Layer 5 of a small transformer language model trained on English Wikipedia (8 layers, counted from 0, width 64). Numbers have three digits each and are written without spaces.
A neuron adds its activation times its output weights to the MLP's output. To switch it off is to set its activation to zero at one token and run the rest of the model.

Output weights of the MLP neurons that the questions are about. A number n stands for (n - 500) times 0.00072.
n35: 610787872453286453379347661526548392368407477550339424433771420421696676638557618587537443350552532491603381241722681638480510584478532194024365661699189460602480802265747619404428286497557278
n82: 665716282173406655672195389687325537342363323405532675636392621509665414503157349335659637446332546523575304189569542423612650536214662762537481418501633404505500776297671706776692565525472661
n99: 456330566447503483656471453525527270590596604456286321529345367465612278414765564448666560533616484302396659557352577466527408536443434717160640447462320391663483607546490618705592599370803517
n134: 394422322674558481526559525435298584396452631433455508526561476532459442384592535642704378521464427567385560407471446592573453526575642461461509660368417319586383425645684440581484492470503499
n156: 515447607577573399447579406650411572420466646606437538560552426544397542376502401552608372468474505551410644702554325531391432513452418412400419456271497529461558576587546483537476663375550534
n166: 401414422485516535577567569542476506422610498528464381601466535585524637324613549484448528587524621436522526518578571488521479522536493410542459386437406403557545603494603379398546364317637438
n171: 513514513600424590492419551449579429419440572435432534566676519603603563435534487471531578579446442690432554495511525491481391470484357481536388562334387556485405472636535435438550572563425551
n201: 408532516530474489341399534454549421548499457534418549573504503430485578449603513465521427455487491617352589576601563454560397541492613551487460523373604584502500389486528591500536577492349409
n207: 499617541424602668307439480546519421583383628663414599449661591586354507515224630693393496453462380591450471576449535343397416490398485404451475414540554434526464669628540612455472481563494485
n210: 553405452625319493550495555383542498471525539463490286411359476542489525668623498464403608478576494652539567527625371665515553680550503462461441531493648437485371484360558467410380565412382597
n246: 443556542445513574476602442500449399371647431594468424523355557528419567694556418636231572539634422506511605611375545512497666565576455337651596345511374528554421423537525321452493444495676569
n257: 462577419521452609498539589453462466548429496467479582240432650549567619409429522549280559515537481619573438491493628349594431431477415631436444584498557511402500677503431517518409545534431611
n287: 587446391501466317537524515543605474420707563465416442704432467534611425399734628546491537371569362619312420559344356499535367632588455582348482363428460386544562551578552489420594555262586623
n302: 676842535583631531528380505478479570474341497723352466437326676645548470527350763596577500396586757567418301709424555206395604521584380464357332433472571390610391611338437528503350426497322519
n314: 219370455297421441568538371793478591636299412420484487677453391476556464538752618472230434504617697641535721523534417526808388467450554207551668420413380492574597254603392448568558496557585452
n318: 465562512656489492570582637549460537422580297450202551476483454416404453372649587548303495333409495565459463591602543596568483170693453519431612530591544349550515382565516664503752527518427410

Each question names a token from some text and the token that comes next. It shows the activations a of the neurons there, in the order above. A number n stands for (n - 500) times 0.015.

Then comes g, the gradient of the next token's log-probability with respect to the MLP's output, scaled to length 1. A neuron's effect is roughly proportional to its activation times (output weights . g). A number n stands for (n - 500) times 0.001.

"te", then "ed"
a: 500711500526500547500500500500500500500500500500
g: 249425491652292531741455558626437461503588380533518534486574728411346483386526556433501386663353487676718518635504679643677498413641778497541616412343576322383214506454607504248371447479396408
Switching off which neuron hurts the next token most? n166

"-", then "28"
a: 500760500500500500500540500500500500506500500510
g: 623427502571470230484661443477486537325455566510494431522411354496397530703544420345625516600598618499535526539500038557771513414531235547390615488505391357465680689324474448656566464764487662
Which neuron, switched off, raises the next token's probability most? n201

" expressed", then " in"
a: 500649500500514500557500500567534500556500500500
g: 475291380585453253597553347342581681539516567378285551638798383533565577259662673656699392542652356378370438559617408441588359362438451682472520658340441315498545515674671510449643438437499525
Switching off which neuron hurts the next token most? n287

" This", then " would"
a: 500542500500500500500500524501543500529500590500
g: 290204533433536523624642325360452446555758507469244512485309768451583527303694467318585593489560536524462263460537511497542578494438614717475657575565473372602650359521525571716328434342443674
Which neuron, switched off, raises the next token's probability most? n207

" 28", then ","
a: 500677500500500500500500500500500551571500500500
g: 420448666553606546380548579456370246423636663369446348552843450648395528735382454513689554535418647410590529335546460701260337741507517277499314593495492515479269582412462474473354587640573531
Which neuron, switched off, raises the next token's probability most? n82

"iti", then "ze"
a: 500653500500500500588549500583500500500500500500
g: 492502501462722662541335428596370465550493448508294653454380650557741522552665495618552568668405375403270667481575405482255379550432227456330506402440402625690668293476530701507345644381710549
Which neuron, switched off, raises the next token's probability most? n210

"–", then "1997"
a: 500676500500500500500532500553500510500500500500
g: 384650648380541518407495677236435598476544545331611411685435367444468569391372527552309529440625546589405676802449512612233423566443688543637517459554530453488511450412517287641827307493579249
Switching off which neuron hurts the next token most? n201

" process", then " has"
a: 500848517500500502500500500507500500500500500500
g: 495446361531506446348428439120598365380406618389518569457481506415615437403553733548542518544586453312571372569515416330466682737479409528388418572696330307427740565559549607773380524578714731
Which two neurons, each switched off alone, lower its probability most, in order? n82, n99

" the", then " University"
a: 500630500500500500500566594500554500500500544500
g: 440391423409566443372291581569446517630556487570448540587595449655555770342472848389576261172593363576450493565873564485541570418479519680375325557443523482543389553660475329441540465375378628
Which neuron, switched off, raises the next token's probability most? n246

" Thomas", then " Mann"
a: 500792500536500500500500500500503500500500500500
g: 539647690361518671449473445403567529641453529870512438574462702697545384542304622400298448341425471453516323505777624420372498590243466502441499587611468596393527533363459701251559532578384283
Which neuron, switched off, raises the next token's probability most? n134

" necessary", then " for"
a: 500659500561524503500500500514551500628500500500
g: 394508637386554419280738173470578424385622658503395514475706535490438549614492793473514367432819235473465552599655495587286539527414734489335339497412460567615420420521503526335545653408548511
Switching off which neuron hurts the next token most? n287

"=", then " Publication"
a: 500500500500530500500500525663558500511500500500
g: 595428232562551569309328438481553415607492497384630359623580583766649547526420690505289423539380497533477664514490572609407410732329446454420509704388368461485144350578658461684668685410539410
Switching off which neuron hurts the next token most? n210

" (", then "and"
a: 582639500500500500500500548602505500500500500536
g: 432401530512462354551656535583407705440543434473229503602629307545485433473741387667483466575312390426619517532598547958602526389402482666530442380340554619407346580539539797495412426388339357
Which two neurons, each switched off alone, lower its probability most, in order? n318, n210

" the", then " Jenn"
a: 500600500500500500500560618501569500500500507500
g: 615641461540534469615351475610414662514621423633290254619438657705486473427287447746377427411592468531424369778679458550309538594368802634289460595568332409467353541538596537427376491548340419
Switching off which neuron hurts the next token most? n207

"aging", then " unc"
a: 500747500500500542500500500500500500500500503500
g: 611640506485593493557487520481690710421575381613506325447519297322485577532398563622328703444736417603430490222628280501441597419241324479696403621497736383454462495378349394651478579758515513
Which neuron, switched off, raises the next token's probability most? n166

" e", then "ines"
a: 500875500500500500500505500500500500500500500500
g: 434461459445650617447413424381329400555594520429350520556614600580449707387525442594332296392435473502793715689424677364597634539571550512565251670518597569363165627390516628698479330483304470
Switching off which neuron hurts the next token most? n82

".", then "\n\n"
a: 500712500500500500500500500559500500500508500500
g: 333551433564227386651365491443617675422658347460556461470654377417475628358742535379659424473709600446516372559675413694548586299569390610500636551350622320669694308278508368553566517377578387
Switching off which neuron hurts the next token most? n210

" at", then " the"
a: 500658500500500500529500500500539500500500500500
g: 508519568418332559825499515403290447352674484027505615509632382576354421617658583495458639532513460380659782603310505571414518506587493506398439423428635640585500415414545441418634328655521377
Switching off which neuron hurts the next token most? n246

" would", then " inv"
a: 500596500500538539500500538509590500500500555500
g: 652551411569417421432612425362641644371472350663718706294555437373423645296548392487418730601496662660633446341492578517382509409389401402778582402432562371510601509464528363492423344448872390
Switching off which neuron hurts the next token most? n246

" might", then " go"
a: 550625500500539577500500500500553500500500531500
g: 484456630570407701567508554518617637647385252552538408223492606382511535581456587509611470504206672587432515562368418216560211468687435523695368587431555549452499368741321423566599298633532629
Switching off which neuron hurts the next token most? n314

"mo", then "k"
a: 624801500500500550536552500500500500500500500500
g: 575479616501444507577328499443364627926432375508554515375591519796424594354563553715386537280427560490366372618542336369440442486265432742530438284416630350524584740412500515547493438580525649
Switching off which neuron hurts the next token most? n82

"ing", then " opp"
a: 500696500500548561504500548500500500500500500500
g: 570705404550336464434506442587495744569635122614567545478548207207674578513424538558598507381602657680586518345713524386488477484373383333710433476581493745374488516518346394543523443384536447
Which neuron, switched off, raises the next token's probability most? n207

" The", then " president"
a: 500550500500500500500589572500583500500500639500
g: 418403624494596339357382693481541427738553713567538239389306575356508627313582723407439611526681381616307504620655668502575248438351556554505480603433262519477521545625712498302402529538539390
Switching off which neuron hurts the next token most? n201

" effective", then " course"
a: 500713500500500531629500569500504500522500500500
g: 475600575441395799151667474680721542507586516559543550408501592478420651605344735522333431550386493363584498433749434478640294603306347355667455266546557555329457548531393428326576569538421521
Switching off which neuron hurts the next token most? n207

" it", then " must"
a: 500785500514516518500500500500500500500500500500
g: 520358444732553434421508382102387271375498561625373506313611746468481439557555440478440542603539590571745465662505548608503676739408478509624627364660417348534486504475476550598218263463524599
Which neuron, switched off, raises the next token's probability most? n82

"di", then "ca"
a: 500795500500500500579537500500500500500500500500
g: 508413601595685473521434495340514491688325369509506171457561742630569520354554291352889442525315508658478542391389499764486440612718560560407419383392526351655430576494446352586459602572396510
Switching off which neuron hurts the next token most? n171

"2005", then ")"
a: 528678500500500500507500500577500500547500500500
g: 368324276273529464746540372699438542645585483521465376623497651625487604438517520514407392475742210525385478625485410321368468377361694632706636483436588344588497357547504708486475751354463602
Which neuron, switched off, raises the next token's probability most? n35

" Austrian", then " Dec"
a: 500675500500500500500525549541555525540500500500
g: 617530571437780372535711556489524756296552752611597426307552485471373320403246559309489498518517332521579693554477380525355365424390423309354485646373394512506586707627536398416670443675564624
Switching off which neuron hurts the next token most? n207

" 978", then "-"
a: 500657521500500500601500500570563500500500500500
g: 447678624653607563635610691396590509539699510221490469376604366430463382388571588518326416529680425495636763766547524563336320220386515462596371630410420604416350375563546442312622293570466491
Switching off which neuron hurts the next token most? n171

" also", then " implement"
a: 500616500500500500500500500500593500500500538500
g: 535657419412574566399545306522679354705407661600398404414608491310635456442397502505455474576669338565457696299520767517486284403419484222382630509391548675531580508527582479240519471856557484
Switching off which neuron hurts the next token most? n314

" overl", then "ook"
a: 500636500500500504528500500508500500500500500505
g: 650542296301627600375513259692599369559336691568444492557226611848626679618615339686444385463400502403291513588448492401560586602411464508430640597487355570333426442455482480379410622665600449
Switching off which neuron hurts the next token most? n82

"r", then "."
a: 599862500505500500500500500500500536500500500500
g: 569626492447237630427424636626540486599437464474464539362486366432610672345686679681258367294617499609560550225644732674528437284624370505387303676435415558559525636419617561582466412476468296
Switching off which neuron hurts the next token most? n35